Layer 6 of a small transformer language model trained on English Wikipedia (11 layers, counted from 0, width 128).
A neuron's activation on a vector x is SiLU(gate . x) times (in . x), where the dot is the dot product.

Input weights of the MLP neurons that the questions are about. A number n stands for (n - 128) times 0.0046.
n7 gate: 63, 114, 131, 146, 73, 102, 88, 88, 85, 191, 129, 137, 132, 121, 121, 78, 110, 203, 113, 142, 140, 103, 125, 85, 163, 108, 169, 195, 146, 108, 166, 108, 99, 105, 100, 133, 171, 99, 115, 102, 141, 126, 124, 132, 91, 130, 16, 172, 110, 55, 163, 112, 139, 97, 172, 117, 125, 143, 182, 70, 192, 200, 100, 117, 152, 165, 136, 78, 123, 105, 118, 141, 92, 221, 189, 83, 159, 116, 180, 126, 120, 167, 109, 124, 160, 53, 145, 108, 97, 122, 160, 94, 139, 87, 65, 95, 136, 112, 115, 182, 135, 184, 109, 164, 123, 134, 127, 130, 185, 82, 127, 174, 111, 87, 121, 149, 144, 140, 143, 157, 116, 148, 75, 103, 99, 169, 153, 176
n116 gate: 95, 129, 205, 133, 128, 137, 146, 123, 129, 67, 44, 85, 139, 89, 118, 146, 124, 167, 121, 155, 153, 122, 92, 105, 133, 141, 125, 145, 130, 113, 111, 145, 105, 141, 175, 184, 121, 129, 90, 170, 173, 120, 112, 97, 96, 104, 163, 125, 98, 81, 140, 80, 141, 96, 85, 197, 104, 124, 157, 119, 187, 110, 121, 58, 123, 128, 120, 152, 124, 159, 168, 132, 140, 168, 120, 102, 100, 159, 74, 91, 139, 155, 71, 129, 138, 119, 160, 137, 121, 129, 92, 121, 166, 121, 65, 108, 138, 126, 155, 169, 96, 92, 113, 134, 68, 129, 200, 109, 135, 133, 93, 102, 164, 118, 164, 133, 130, 166, 80, 227, 182, 149, 116, 153, 144, 167, 138, 91
n187 gate: 55, 134, 133, 63, 173, 124, 158, 123, 132, 79, 174, 94, 115, 116, 132, 116, 147, 101, 151, 137, 117, 130, 104, 103, 142, 18, 140, 140, 84, 107, 119, 131, 115, 146, 28, 141, 112, 142, 138, 117, 126, 78, 68, 108, 137, 113, 109, 81, 179, 145, 143, 146, 95, 128, 109, 105, 119, 141, 118, 161, 90, 152, 157, 99, 168, 169, 197, 181, 178, 106, 168, 100, 123, 167, 92, 173, 131, 160, 125, 124, 84, 178, 122, 178, 176, 127, 134, 133, 105, 162, 124, 152, 113, 99, 119, 115, 131, 129, 120, 129, 163, 141, 117, 155, 178, 49, 205, 162, 120, 32, 136, 68, 127, 122, 69, 124, 132, 84, 95, 73, 162, 86, 204, 82, 157, 126, 75, 155
n210 gate: 129, 114, 116, 159, 104, 123, 145, 164, 101, 108, 107, 174, 104, 152, 107, 108, 54, 104, 159, 148, 100, 106, 153, 128, 107, 88, 132, 129, 120, 119, 98, 158, 128, 111, 106, 162, 101, 44, 128, 160, 118, 85, 190, 46, 129, 145, 146, 181, 133, 207, 187, 118, 115, 123, 120, 101, 125, 101, 171, 103, 127, 139, 94, 151, 152, 61, 134, 33, 112, 198, 86, 107, 146, 120, 130, 154, 163, 99, 79, 172, 148, 79, 175, 115, 152, 158, 63, 162, 114, 153, 140, 81, 92, 158, 84, 62, 156, 53, 76, 93, 118, 123, 137, 174, 168, 90, 154, 100, 174, 150, 115, 152, 93, 133, 132, 126, 116, 50, 114, 184, 162, 127, 116, 152, 192, 131, 125, 108
n251 gate: 65, 98, 158, 183, 76, 120, 118, 169, 106, 68, 141, 163, 115, 150, 83, 222, 136, 147, 148, 153, 132, 80, 141, 103, 204, 130, 73, 111, 113, 152, 148, 97, 128, 142, 28, 133, 95, 184, 187, 123, 143, 95, 59, 7, 70, 135, 92, 128, 141, 157, 132, 147, 121, 84, 117, 174, 147, 123, 122, 102, 160, 160, 107, 173, 160, 109, 145, 171, 119, 156, 130, 90, 133, 105, 134, 133, 116, 180, 138, 134, 115, 99, 150, 75, 104, 129, 134, 146, 150, 145, 127, 133, 97, 113, 176, 153, 137, 140, 168, 129, 88, 80, 96, 147, 89, 74, 61, 101, 161, 131, 96, 112, 208, 144, 139, 130, 86, 34, 119, 154, 96, 122, 63, 111, 88, 184, 120, 179
n7 in: 81, 134, 128, 68, 107, 136, 130, 141, 133, 188, 115, 145, 129, 154, 96, 103, 110, 155, 177, 130, 120, 113, 86, 161, 164, 166, 89, 84, 89, 102, 123, 199, 89, 103, 119, 79, 135, 128, 154, 160, 112, 83, 141, 111, 188, 130, 137, 167, 140, 144, 190, 142, 101, 163, 149, 95, 96, 146, 92, 182, 136, 94, 116, 137, 141, 138, 93, 148, 79, 80, 160, 82, 127, 129, 118, 49, 115, 110, 185, 159, 66, 96, 156, 72, 59, 169, 186, 136, 97, 140, 91, 109, 143, 129, 113, 114, 224, 153, 82, 188, 91, 75, 155, 206, 123, 109, 193, 141, 89, 130, 158, 67, 86, 157, 164, 147, 109, 117, 113, 103, 144, 132, 96, 124, 135, 131, 99, 74
n116 in: 124, 91, 142, 145, 157, 66, 123, 188, 137, 161, 74, 145, 99, 159, 181, 124, 181, 109, 127, 157, 174, 149, 133, 152, 115, 135, 169, 178, 139, 55, 152, 125, 110, 73, 130, 144, 156, 149, 139, 157, 134, 180, 63, 90, 59, 141, 129, 81, 56, 55, 105, 131, 154, 141, 107, 174, 140, 125, 145, 131, 233, 171, 151, 150, 133, 125, 56, 102, 125, 182, 63, 142, 118, 178, 135, 107, 105, 84, 156, 129, 138, 173, 106, 147, 128, 160, 105, 119, 121, 165, 113, 158, 150, 85, 107, 117, 32, 99, 115, 89, 134, 163, 122, 104, 91, 123, 29, 112, 141, 66, 140, 97, 186, 100, 142, 135, 154, 162, 154, 101, 139, 128, 134, 132, 172, 106, 126, 143
n187 in: 193, 130, 138, 111, 77, 105, 87, 112, 122, 112, 32, 165, 136, 85, 159, 83, 104, 142, 116, 164, 152, 112, 95, 175, 145, 104, 204, 228, 166, 153, 73, 120, 128, 110, 158, 149, 168, 141, 144, 144, 132, 163, 82, 158, 106, 113, 78, 138, 156, 117, 76, 56, 117, 27, 91, 118, 212, 137, 144, 99, 93, 135, 85, 190, 153, 141, 187, 101, 131, 137, 154, 158, 149, 106, 85, 193, 115, 57, 138, 141, 126, 134, 123, 123, 90, 108, 126, 117, 99, 98, 77, 161, 105, 124, 117, 87, 89, 155, 117, 41, 167, 156, 155, 114, 155, 91, 131, 122, 126, 120, 183, 78, 121, 153, 80, 154, 179, 129, 62, 186, 159, 195, 54, 125, 113, 129, 117, 106
n210 in: 139, 131, 101, 146, 175, 140, 202, 151, 116, 76, 144, 188, 94, 97, 111, 182, 102, 107, 108, 94, 111, 130, 141, 85, 164, 198, 167, 102, 160, 165, 86, 171, 112, 130, 159, 100, 134, 150, 147, 101, 128, 78, 145, 98, 145, 176, 147, 112, 102, 147, 139, 109, 119, 83, 75, 160, 94, 102, 91, 94, 163, 43, 132, 101, 153, 160, 159, 123, 124, 142, 103, 188, 119, 102, 102, 192, 131, 115, 185, 162, 133, 110, 113, 91, 108, 183, 173, 67, 83, 65, 148, 133, 75, 56, 65, 153, 117, 149, 120, 108, 94, 176, 109, 125, 96, 187, 206, 104, 89, 101, 86, 129, 126, 162, 120, 112, 136, 121, 111, 214, 42, 136, 144, 51, 175, 157, 157, 123
n251 in: 170, 123, 160, 140, 97, 110, 124, 127, 122, 94, 143, 83, 150, 124, 131, 139, 129, 142, 161, 157, 122, 115, 186, 122, 183, 98, 114, 134, 128, 147, 159, 116, 124, 148, 154, 134, 109, 101, 185, 167, 180, 116, 103, 129, 111, 129, 106, 119, 95, 132, 147, 156, 94, 102, 89, 114, 93, 98, 206, 82, 137, 186, 126, 122, 173, 119, 153, 131, 175, 105, 120, 115, 136, 115, 151, 139, 151, 109, 151, 119, 59, 102, 142, 86, 76, 73, 131, 162, 74, 122, 106, 67, 176, 100, 93, 214, 93, 161, 157, 146, 199, 59, 137, 171, 77, 109, 148, 126, 126, 94, 86, 201, 141, 129, 88, 91, 143, 114, 90, 186, 132, 142, 170, 48, 163, 131, 109, 208

Each question shows a token from some text and the vector x that enters the MLP there. A number n stands for (n - 128) times 0.046.

"0": 131, 131, 106, 134, 128, 112, 127, 150, 110, 135, 155, 95, 157, 111, 158, 114, 147, 126, 113, 103, 125, 116, 137, 138, 131, 129, 120, 114, 126, 112, 159, 65, 163, 113, 147, 148, 139, 125, 154, 133, 137, 104, 107, 134, 137, 118, 131, 112, 141, 169, 135, 140, 118, 176, 149, 115, 143, 98, 134, 103, 128, 133, 67, 109, 138, 145, 116, 105, 72, 140, 129, 150, 118, 128, 149, 122, 155, 108, 146, 114, 96, 157, 119, 99, 131, 121, 132, 145, 115, 139, 138, 135, 129, 132, 158, 141, 107, 145, 140, 108, 105, 114, 92, 148, 119, 128, 120, 107, 116, 143, 162, 124, 144, 140, 112, 147, 149, 107, 201, 113, 89, 181, 108, 166, 118, 112, 114, 107
Which three neurons fire most, strongest first? n210, n187, n251

"ped": 160, 122, 124, 114, 138, 101, 158, 140, 105, 164, 142, 141, 171, 121, 110, 93, 112, 159, 161, 120, 153, 121, 125, 108, 131, 127, 139, 147, 92, 120, 88, 121, 111, 139, 149, 149, 124, 121, 108, 88, 121, 118, 122, 122, 147, 123, 114, 140, 119, 169, 126, 143, 115, 160, 114, 141, 131, 131, 140, 153, 96, 59, 121, 127, 175, 104, 119, 137, 159, 134, 120, 120, 94, 91, 118, 110, 126, 108, 145, 111, 180, 107, 118, 119, 102, 146, 122, 121, 160, 115, 140, 111, 106, 125, 111, 143, 124, 135, 107, 120, 120, 150, 115, 166, 122, 105, 148, 165, 99, 152, 153, 161, 129, 151, 120, 133, 100, 132, 151, 138, 107, 94, 131, 164, 159, 125, 141, 96
Which neuron lights up most? n210

".": 147, 105, 146, 143, 102, 117, 156, 113, 156, 136, 117, 118, 151, 81, 125, 93, 120, 152, 122, 124, 124, 180, 149, 141, 172, 145, 148, 138, 126, 100, 91, 78, 140, 109, 145, 172, 101, 106, 99, 118, 126, 150, 136, 148, 156, 121, 145, 96, 127, 110, 132, 139, 126, 131, 152, 149, 164, 108, 119, 114, 102, 125, 128, 130, 110, 139, 119, 119, 129, 119, 96, 128, 161, 115, 125, 138, 144, 119, 121, 104, 122, 114, 95, 137, 94, 122, 119, 202, 87, 116, 110, 151, 147, 89, 131, 137, 125, 135, 107, 119, 131, 125, 119, 127, 145, 143, 115, 133, 136, 159, 101, 154, 140, 168, 106, 108, 141, 152, 131, 140, 66, 138, 141, 130, 148, 132, 125, 141
Which neuron lights up most? n7

" road": 145, 119, 115, 137, 119, 151, 115, 128, 147, 143, 126, 98, 142, 112, 132, 113, 123, 143, 129, 138, 109, 127, 123, 129, 148, 144, 164, 153, 109, 92, 126, 131, 72, 117, 115, 138, 141, 137, 110, 101, 106, 111, 120, 156, 122, 93, 125, 142, 144, 135, 115, 154, 147, 180, 125, 143, 114, 111, 108, 148, 122, 115, 111, 116, 134, 110, 131, 166, 141, 144, 113, 147, 115, 120, 161, 108, 151, 98, 147, 141, 166, 121, 117, 104, 161, 122, 122, 124, 135, 152, 93, 120, 106, 112, 192, 125, 101, 133, 103, 110, 129, 153, 149, 116, 147, 124, 89, 148, 109, 173, 174, 168, 144, 134, 142, 141, 101, 114, 125, 125, 91, 66, 77, 146, 139, 132, 127, 131
Which neuron lights up most? n210

" ": 149, 141, 151, 120, 110, 178, 115, 132, 132, 126, 98, 141, 153, 82, 108, 81, 154, 126, 139, 127, 136, 165, 108, 130, 142, 139, 120, 82, 107, 133, 131, 109, 143, 106, 102, 154, 153, 124, 136, 139, 137, 112, 132, 141, 147, 75, 163, 132, 147, 123, 93, 144, 122, 161, 139, 120, 158, 94, 134, 134, 140, 115, 111, 144, 156, 118, 120, 105, 155, 132, 123, 161, 117, 133, 118, 103, 143, 117, 133, 122, 149, 127, 123, 108, 77, 121, 140, 141, 144, 131, 110, 81, 126, 150, 166, 143, 101, 130, 97, 162, 161, 118, 108, 104, 115, 122, 141, 139, 127, 130, 93, 139, 146, 158, 125, 154, 104, 159, 132, 101, 103, 86, 141, 117, 149, 91, 147, 150
The two highest activations, in order: n210, n187

" L": 142, 120, 131, 144, 118, 150, 122, 119, 146, 139, 123, 133, 175, 114, 127, 101, 135, 112, 144, 157, 139, 112, 171, 151, 112, 109, 111, 131, 128, 130, 132, 147, 136, 73, 121, 180, 134, 141, 142, 112, 77, 110, 119, 152, 89, 97, 131, 145, 130, 155, 49, 120, 126, 136, 121, 139, 135, 97, 123, 129, 110, 152, 111, 167, 138, 132, 105, 138, 100, 134, 137, 121, 94, 134, 96, 91, 162, 148, 140, 136, 137, 154, 129, 112, 124, 129, 127, 127, 143, 132, 142, 114, 125, 104, 155, 132, 68, 169, 112, 133, 139, 130, 136, 149, 119, 134, 147, 162, 121, 105, 135, 103, 131, 119, 129, 160, 141, 125, 106, 97, 124, 121, 118, 100, 170, 146, 103, 156
Which neuron lights up most? n187

" a": 137, 117, 119, 113, 149, 120, 148, 112, 125, 168, 140, 156, 174, 134, 145, 91, 145, 182, 156, 118, 150, 148, 143, 136, 146, 154, 110, 133, 122, 119, 132, 104, 82, 136, 136, 130, 125, 125, 119, 106, 84, 118, 165, 140, 146, 116, 126, 123, 133, 120, 130, 113, 96, 136, 129, 140, 136, 117, 128, 134, 93, 99, 123, 126, 143, 123, 128, 141, 130, 176, 110, 140, 104, 110, 97, 112, 136, 117, 126, 135, 186, 126, 117, 101, 131, 81, 148, 122, 155, 150, 130, 122, 142, 111, 94, 144, 102, 163, 116, 172, 130, 148, 128, 133, 113, 111, 115, 133, 124, 151, 104, 130, 155, 125, 118, 127, 111, 130, 105, 127, 122, 39, 112, 115, 124, 114, 154, 166
The most active neuron and its activation: n187, at about 0.54

"gy": 138, 115, 125, 129, 113, 161, 109, 138, 152, 142, 130, 111, 166, 112, 120, 88, 103, 192, 127, 151, 178, 121, 133, 129, 165, 136, 148, 142, 98, 142, 140, 132, 99, 111, 151, 141, 148, 141, 102, 129, 132, 98, 93, 136, 124, 98, 114, 160, 116, 111, 113, 151, 125, 143, 134, 123, 101, 151, 101, 138, 99, 91, 91, 126, 115, 150, 122, 161, 127, 123, 113, 135, 119, 95, 131, 133, 154, 86, 145, 122, 134, 156, 124, 139, 136, 122, 134, 130, 155, 176, 105, 110, 135, 120, 99, 109, 130, 115, 113, 138, 155, 130, 144, 122, 132, 95, 117, 153, 94, 151, 170, 160, 145, 119, 118, 149, 134, 108, 72, 140, 129, 92, 99, 156, 114, 135, 141, 123
Which neuron lights up most? n7

"\n": 160, 144, 103, 140, 117, 153, 142, 142, 139, 146, 121, 98, 156, 116, 137, 109, 141, 164, 147, 135, 109, 137, 155, 174, 147, 134, 125, 102, 108, 97, 124, 103, 115, 83, 152, 172, 133, 131, 125, 119, 85, 140, 122, 152, 186, 79, 108, 122, 121, 111, 97, 143, 96, 143, 152, 107, 124, 123, 85, 145, 127, 133, 160, 132, 108, 141, 92, 156, 120, 116, 114, 133, 137, 111, 115, 144, 142, 121, 132, 141, 104, 99, 117, 117, 98, 123, 119, 114, 105, 155, 129, 129, 136, 124, 133, 122, 78, 145, 162, 126, 146, 135, 109, 120, 139, 168, 118, 118, 100, 136, 164, 148, 97, 132, 124, 120, 143, 153, 175, 161, 92, 136, 135, 112, 145, 114, 133, 103
Which neuron lights up most? n210

"ra": 170, 90, 121, 166, 112, 143, 104, 105, 172, 165, 116, 107, 133, 139, 136, 92, 141, 150, 142, 134, 109, 127, 132, 117, 144, 145, 160, 120, 117, 149, 106, 120, 101, 145, 171, 114, 100, 139, 126, 95, 104, 116, 147, 135, 112, 89, 92, 128, 153, 155, 110, 115, 96, 146, 133, 140, 142, 94, 131, 137, 95, 85, 136, 121, 136, 144, 122, 115, 135, 162, 131, 132, 107, 110, 103, 126, 155, 102, 139, 163, 131, 128, 114, 139, 113, 123, 133, 133, 156, 117, 100, 115, 103, 112, 126, 150, 141, 142, 132, 173, 148, 145, 135, 100, 106, 104, 113, 181, 92, 181, 158, 149, 135, 161, 125, 104, 135, 145, 143, 116, 113, 102, 108, 137, 141, 118, 120, 119
The most active neuron and its activation: n116, at about 0.49

"port": 153, 149, 111, 153, 107, 98, 104, 119, 136, 143, 130, 94, 139, 165, 98, 89, 122, 122, 178, 100, 81, 130, 161, 107, 120, 111, 162, 162, 111, 96, 123, 114, 146, 117, 115, 122, 126, 161, 116, 127, 162, 144, 112, 118, 121, 133, 137, 116, 142, 96, 145, 129, 133, 168, 131, 173, 128, 151, 133, 139, 111, 127, 112, 142, 109, 139, 117, 136, 138, 149, 119, 111, 87, 155, 160, 120, 157, 117, 143, 151, 151, 79, 103, 138, 106, 143, 140, 106, 130, 110, 129, 141, 110, 145, 119, 123, 126, 125, 111, 140, 123, 164, 138, 126, 109, 112, 123, 141, 98, 187, 111, 118, 102, 151, 145, 134, 116, 95, 135, 93, 115, 111, 122, 164, 140, 176, 131, 100
Which neuron lights up most? n7

";": 181, 148, 177, 121, 111, 178, 161, 139, 104, 124, 113, 102, 136, 120, 101, 65, 159, 147, 141, 149, 127, 158, 114, 123, 131, 130, 144, 115, 120, 106, 108, 132, 134, 143, 123, 185, 89, 101, 134, 119, 104, 142, 130, 141, 150, 77, 127, 124, 147, 113, 128, 164, 129, 148, 135, 127, 159, 88, 125, 137, 113, 138, 125, 144, 115, 122, 137, 119, 140, 123, 136, 147, 82, 142, 133, 116, 129, 123, 148, 119, 128, 120, 122, 102, 77, 115, 139, 122, 136, 157, 108, 161, 143, 160, 141, 121, 120, 136, 102, 152, 141, 100, 115, 115, 127, 154, 121, 132, 117, 132, 111, 124, 117, 136, 109, 164, 90, 139, 149, 137, 96, 82, 103, 107, 163, 129, 126, 130
Which neuron lights up most? n210

" the": 131, 125, 129, 139, 120, 107, 168, 119, 151, 141, 123, 130, 174, 148, 144, 79, 141, 168, 160, 117, 137, 142, 142, 148, 142, 155, 127, 152, 137, 120, 127, 133, 120, 118, 136, 133, 138, 129, 98, 76, 110, 143, 124, 149, 214, 117, 129, 119, 125, 142, 161, 110, 117, 149, 135, 153, 111, 117, 107, 142, 86, 99, 130, 121, 124, 131, 119, 149, 127, 126, 86, 127, 121, 130, 89, 111, 164, 128, 131, 100, 157, 136, 90, 134, 132, 53, 130, 109, 112, 143, 100, 113, 135, 135, 131, 111, 95, 118, 93, 144, 132, 149, 132, 147, 113, 106, 130, 123, 136, 153, 128, 124, 139, 136, 103, 152, 133, 132, 137, 146, 102, 77, 115, 141, 128, 114, 152, 131
The two highest activations, in order: n7, n210

" lyrics": 132, 94, 136, 145, 122, 139, 110, 154, 138, 130, 138, 149, 115, 109, 162, 118, 136, 158, 137, 135, 116, 149, 143, 132, 145, 124, 141, 146, 114, 68, 142, 112, 100, 124, 107, 178, 143, 147, 102, 106, 85, 114, 122, 139, 131, 128, 153, 128, 121, 143, 129, 164, 128, 132, 149, 121, 141, 133, 104, 156, 111, 39, 124, 119, 144, 125, 118, 123, 141, 156, 103, 150, 114, 105, 114, 121, 137, 116, 126, 115, 163, 109, 81, 92, 129, 137, 123, 160, 137, 154, 83, 123, 151, 141, 160, 144, 136, 147, 105, 135, 153, 126, 115, 124, 138, 106, 124, 143, 79, 129, 167, 151, 137, 128, 171, 143, 116, 115, 125, 137, 101, 92, 141, 145, 107, 114, 123, 106
The most active neuron and its activation: n251, at about 0.6

"1": 123, 122, 115, 132, 119, 139, 133, 137, 112, 143, 135, 112, 169, 114, 140, 87, 161, 134, 136, 100, 147, 135, 144, 115, 121, 173, 138, 159, 101, 98, 149, 115, 148, 116, 130, 141, 143, 112, 173, 154, 112, 104, 161, 90, 149, 117, 138, 127, 85, 123, 83, 165, 103, 146, 125, 117, 129, 97, 158, 147, 132, 145, 102, 105, 156, 123, 99, 130, 152, 120, 109, 138, 102, 109, 131, 135, 150, 103, 124, 93, 136, 121, 96, 161, 140, 134, 92, 160, 85, 154, 102, 130, 124, 138, 144, 138, 149, 150, 126, 117, 127, 139, 112, 105, 124, 112, 133, 109, 139, 139, 148, 122, 119, 92, 142, 182, 167, 100, 153, 93, 88, 133, 144, 121, 110, 143, 144, 140
Which neuron lights up most? n187

"G": 144, 128, 115, 124, 91, 148, 118, 141, 166, 107, 131, 117, 149, 142, 114, 103, 124, 169, 105, 152, 147, 144, 164, 148, 150, 150, 137, 113, 108, 132, 145, 94, 117, 104, 137, 136, 149, 118, 110, 116, 121, 82, 133, 147, 125, 102, 131, 124, 89, 116, 40, 157, 146, 136, 131, 140, 121, 121, 100, 144, 116, 79, 120, 159, 142, 153, 124, 132, 155, 168, 99, 146, 79, 123, 112, 133, 113, 97, 127, 123, 148, 149, 100, 149, 120, 116, 142, 136, 144, 174, 94, 135, 138, 105, 112, 112, 145, 109, 132, 165, 110, 137, 126, 146, 137, 122, 147, 140, 126, 141, 149, 132, 146, 131, 110, 155, 159, 107, 98, 158, 124, 145, 121, 121, 121, 128, 110, 102
Which neuron lights up most? n116

"4": 152, 110, 125, 119, 124, 151, 129, 145, 111, 116, 110, 143, 159, 97, 107, 59, 136, 168, 159, 140, 154, 132, 141, 126, 130, 158, 138, 112, 132, 117, 117, 155, 158, 124, 128, 164, 120, 113, 132, 132, 122, 101, 116, 155, 142, 63, 154, 115, 146, 132, 89, 124, 112, 167, 128, 139, 115, 112, 131, 158, 126, 117, 80, 134, 165, 137, 121, 105, 141, 144, 139, 125, 110, 151, 90, 133, 141, 100, 131, 103, 135, 127, 130, 114, 151, 117, 136, 116, 163, 155, 102, 166, 127, 117, 123, 135, 105, 134, 134, 158, 120, 109, 157, 129, 116, 142, 76, 121, 91, 147, 130, 136, 139, 145, 133, 166, 119, 142, 160, 99, 104, 111, 105, 132, 142, 111, 119, 82
Which three neurons fire most, strongest first? n210, n251, n116

" Chris": 133, 87, 123, 130, 112, 166, 115, 141, 143, 127, 147, 117, 171, 107, 168, 101, 89, 158, 134, 157, 114, 120, 147, 120, 157, 122, 132, 119, 123, 113, 161, 94, 115, 107, 149, 145, 131, 120, 126, 120, 90, 121, 96, 147, 124, 108, 146, 104, 121, 122, 114, 153, 171, 120, 141, 103, 145, 109, 110, 162, 69, 97, 110, 123, 125, 140, 84, 104, 153, 163, 135, 167, 105, 132, 105, 112, 155, 133, 121, 120, 120, 140, 153, 133, 117, 112, 115, 124, 117, 128, 118, 107, 132, 147, 166, 153, 111, 162, 129, 164, 128, 105, 122, 148, 129, 119, 109, 177, 101, 160, 148, 145, 131, 111, 129, 141, 149, 129, 148, 115, 85, 106, 142, 142, 102, 154, 108, 131
Which neuron lights up most? n210

" award": 130, 100, 146, 160, 101, 136, 151, 166, 135, 132, 136, 140, 107, 92, 170, 112, 128, 141, 133, 87, 103, 116, 170, 128, 142, 135, 124, 116, 162, 127, 132, 66, 143, 128, 140, 155, 134, 112, 132, 162, 90, 112, 110, 118, 148, 126, 149, 135, 133, 103, 118, 134, 121, 157, 143, 138, 174, 106, 117, 148, 103, 80, 112, 114, 122, 132, 121, 105, 120, 166, 115, 133, 145, 184, 127, 118, 131, 129, 127, 144, 145, 94, 133, 124, 87, 146, 115, 121, 139, 159, 111, 123, 128, 114, 161, 142, 79, 139, 86, 131, 125, 118, 134, 143, 98, 117, 114, 132, 132, 165, 128, 104, 132, 154, 148, 156, 154, 118, 133, 99, 99, 91, 154, 124, 116, 135, 114, 129
The most active neuron and its activation: n187, at about 0.18

" |": 151, 128, 138, 118, 125, 160, 146, 109, 130, 140, 124, 143, 149, 136, 93, 90, 172, 142, 142, 135, 151, 109, 143, 152, 134, 128, 127, 105, 124, 98, 114, 140, 107, 122, 187, 134, 97, 111, 116, 132, 98, 148, 143, 159, 187, 98, 146, 139, 135, 154, 119, 140, 117, 146, 112, 94, 143, 111, 129, 171, 114, 99, 107, 133, 113, 142, 149, 135, 136, 129, 132, 125, 134, 125, 108, 130, 138, 142, 143, 91, 127, 128, 88, 92, 119, 126, 150, 108, 105, 149, 162, 167, 113, 128, 103, 141, 128, 166, 158, 101, 135, 117, 100, 128, 137, 138, 99, 126, 124, 155, 140, 126, 85, 125, 101, 146, 118, 110, 156, 128, 65, 128, 117, 112, 160, 106, 94, 131
Which neuron lights up most? n116

"us": 138, 95, 135, 139, 102, 151, 136, 128, 161, 180, 161, 102, 165, 120, 133, 111, 114, 137, 152, 139, 125, 134, 135, 117, 129, 122, 147, 147, 118, 109, 133, 130, 94, 146, 151, 122, 144, 148, 108, 112, 91, 129, 140, 129, 116, 123, 101, 154, 130, 153, 114, 110, 97, 142, 122, 127, 135, 119, 141, 163, 69, 101, 99, 96, 140, 99, 100, 118, 117, 147, 154, 123, 102, 115, 111, 110, 141, 111, 132, 97, 139, 136, 120, 115, 88, 115, 158, 141, 133, 118, 106, 114, 131, 137, 125, 154, 100, 128, 102, 158, 163, 154, 150, 112, 136, 108, 93, 184, 92, 189, 151, 163, 142, 125, 148, 110, 146, 122, 143, 139, 136, 96, 140, 139, 137, 103, 148, 110
The most active neuron and its activation: n210, at about 0.93

" of": 127, 120, 122, 142, 143, 125, 132, 116, 164, 135, 157, 121, 142, 105, 151, 92, 115, 179, 142, 160, 133, 159, 141, 126, 151, 131, 142, 134, 128, 124, 101, 123, 90, 122, 137, 146, 146, 111, 97, 110, 86, 97, 135, 148, 225, 119, 132, 121, 122, 117, 135, 142, 117, 142, 106, 143, 159, 84, 111, 105, 105, 82, 114, 126, 137, 114, 136, 142, 128, 141, 137, 117, 94, 103, 114, 110, 188, 103, 93, 129, 157, 98, 128, 125, 105, 85, 142, 142, 142, 161, 117, 110, 114, 120, 127, 148, 129, 129, 139, 112, 155, 150, 133, 160, 128, 133, 106, 126, 124, 164, 118, 128, 134, 115, 116, 133, 153, 133, 134, 140, 131, 98, 94, 130, 123, 148, 132, 114
Which neuron lights up most? n116

" and": 115, 99, 174, 170, 105, 136, 116, 116, 136, 115, 139, 133, 150, 125, 119, 100, 133, 173, 131, 135, 109, 90, 170, 127, 135, 131, 114, 106, 157, 95, 149, 112, 127, 116, 108, 195, 125, 68, 148, 146, 91, 108, 119, 103, 167, 108, 117, 114, 132, 104, 145, 151, 141, 115, 107, 143, 146, 113, 128, 137, 99, 89, 120, 150, 154, 138, 110, 123, 121, 146, 112, 164, 131, 137, 129, 132, 141, 151, 160, 131, 149, 125, 121, 112, 124, 93, 138, 152, 99, 127, 120, 146, 149, 101, 160, 149, 104, 137, 97, 126, 136, 119, 110, 131, 133, 102, 117, 129, 133, 146, 102, 122, 137, 139, 170, 153, 146, 155, 129, 131, 110, 105, 155, 91, 106, 109, 106, 155
Which neuron lights up most? n251

"re": 157, 118, 97, 135, 105, 130, 144, 108, 174, 133, 134, 103, 141, 114, 154, 97, 138, 152, 112, 137, 110, 138, 149, 142, 138, 132, 140, 103, 118, 123, 140, 133, 113, 140, 156, 120, 138, 136, 132, 123, 101, 122, 132, 98, 118, 80, 129, 163, 128, 140, 92, 162, 126, 133, 132, 132, 146, 126, 140, 144, 113, 107, 111, 127, 131, 112, 106, 94, 132, 127, 170, 159, 78, 131, 119, 134, 151, 147, 147, 109, 127, 119, 175, 125, 96, 146, 115, 127, 98, 132, 100, 131, 133, 153, 129, 151, 122, 163, 136, 153, 109, 159, 99, 76, 106, 130, 121, 185, 104, 136, 136, 98, 113, 157, 88, 120, 168, 132, 178, 131, 120, 107, 120, 138, 107, 132, 148, 80
Which neuron lights up most? n116

"6": 129, 129, 126, 86, 125, 149, 132, 131, 113, 145, 124, 110, 167, 106, 75, 76, 179, 165, 165, 148, 133, 141, 123, 121, 112, 159, 135, 125, 113, 104, 143, 152, 154, 121, 127, 143, 109, 135, 124, 165, 139, 110, 121, 145, 140, 69, 138, 128, 123, 131, 76, 155, 102, 155, 138, 140, 129, 117, 122, 133, 123, 117, 92, 125, 169, 113, 126, 116, 129, 122, 138, 131, 120, 138, 91, 138, 160, 113, 144, 93, 151, 100, 150, 123, 118, 121, 134, 116, 183, 168, 134, 170, 126, 132, 116, 142, 116, 127, 135, 133, 128, 114, 153, 140, 83, 135, 98, 137, 88, 135, 130, 124, 123, 156, 113, 152, 119, 123, 125, 100, 94, 127, 100, 136, 147, 142, 104, 130
Which neuron lights up most? n210

" production": 122, 118, 137, 138, 122, 125, 111, 153, 168, 129, 139, 117, 141, 105, 150, 86, 125, 170, 138, 138, 104, 135, 111, 156, 125, 144, 119, 135, 79, 103, 118, 112, 118, 137, 120, 115, 160, 166, 95, 101, 111, 128, 122, 135, 131, 114, 137, 147, 142, 135, 131, 148, 122, 159, 119, 140, 145, 128, 112, 150, 91, 79, 123, 109, 129, 126, 130, 135, 123, 158, 122, 131, 101, 159, 120, 111, 148, 123, 146, 118, 153, 92, 84, 142, 131, 127, 106, 146, 129, 159, 89, 130, 145, 140, 164, 140, 111, 145, 118, 150, 157, 151, 122, 118, 129, 114, 86, 127, 89, 164, 140, 112, 131, 135, 175, 145, 126, 99, 141, 102, 103, 61, 128, 166, 120, 170, 135, 112
Which neuron lights up most? n251

"ak": 112, 88, 115, 123, 133, 164, 163, 120, 143, 141, 145, 126, 155, 131, 156, 113, 104, 135, 125, 127, 130, 111, 156, 121, 123, 132, 109, 105, 135, 111, 143, 121, 144, 128, 134, 133, 120, 117, 121, 126, 111, 110, 162, 124, 87, 77, 146, 137, 160, 138, 90, 167, 128, 133, 160, 130, 91, 136, 105, 137, 100, 93, 123, 153, 144, 171, 131, 108, 149, 137, 112, 132, 105, 78, 129, 130, 129, 115, 116, 135, 132, 107, 88, 99, 117, 120, 105, 101, 142, 154, 136, 100, 118, 149, 151, 102, 117, 142, 110, 156, 132, 114, 159, 150, 120, 180, 128, 208, 122, 147, 138, 144, 133, 126, 132, 154, 141, 137, 120, 101, 123, 111, 119, 164, 145, 110, 133, 86
Which three neurons fire most, strongest first? n187, n116, n251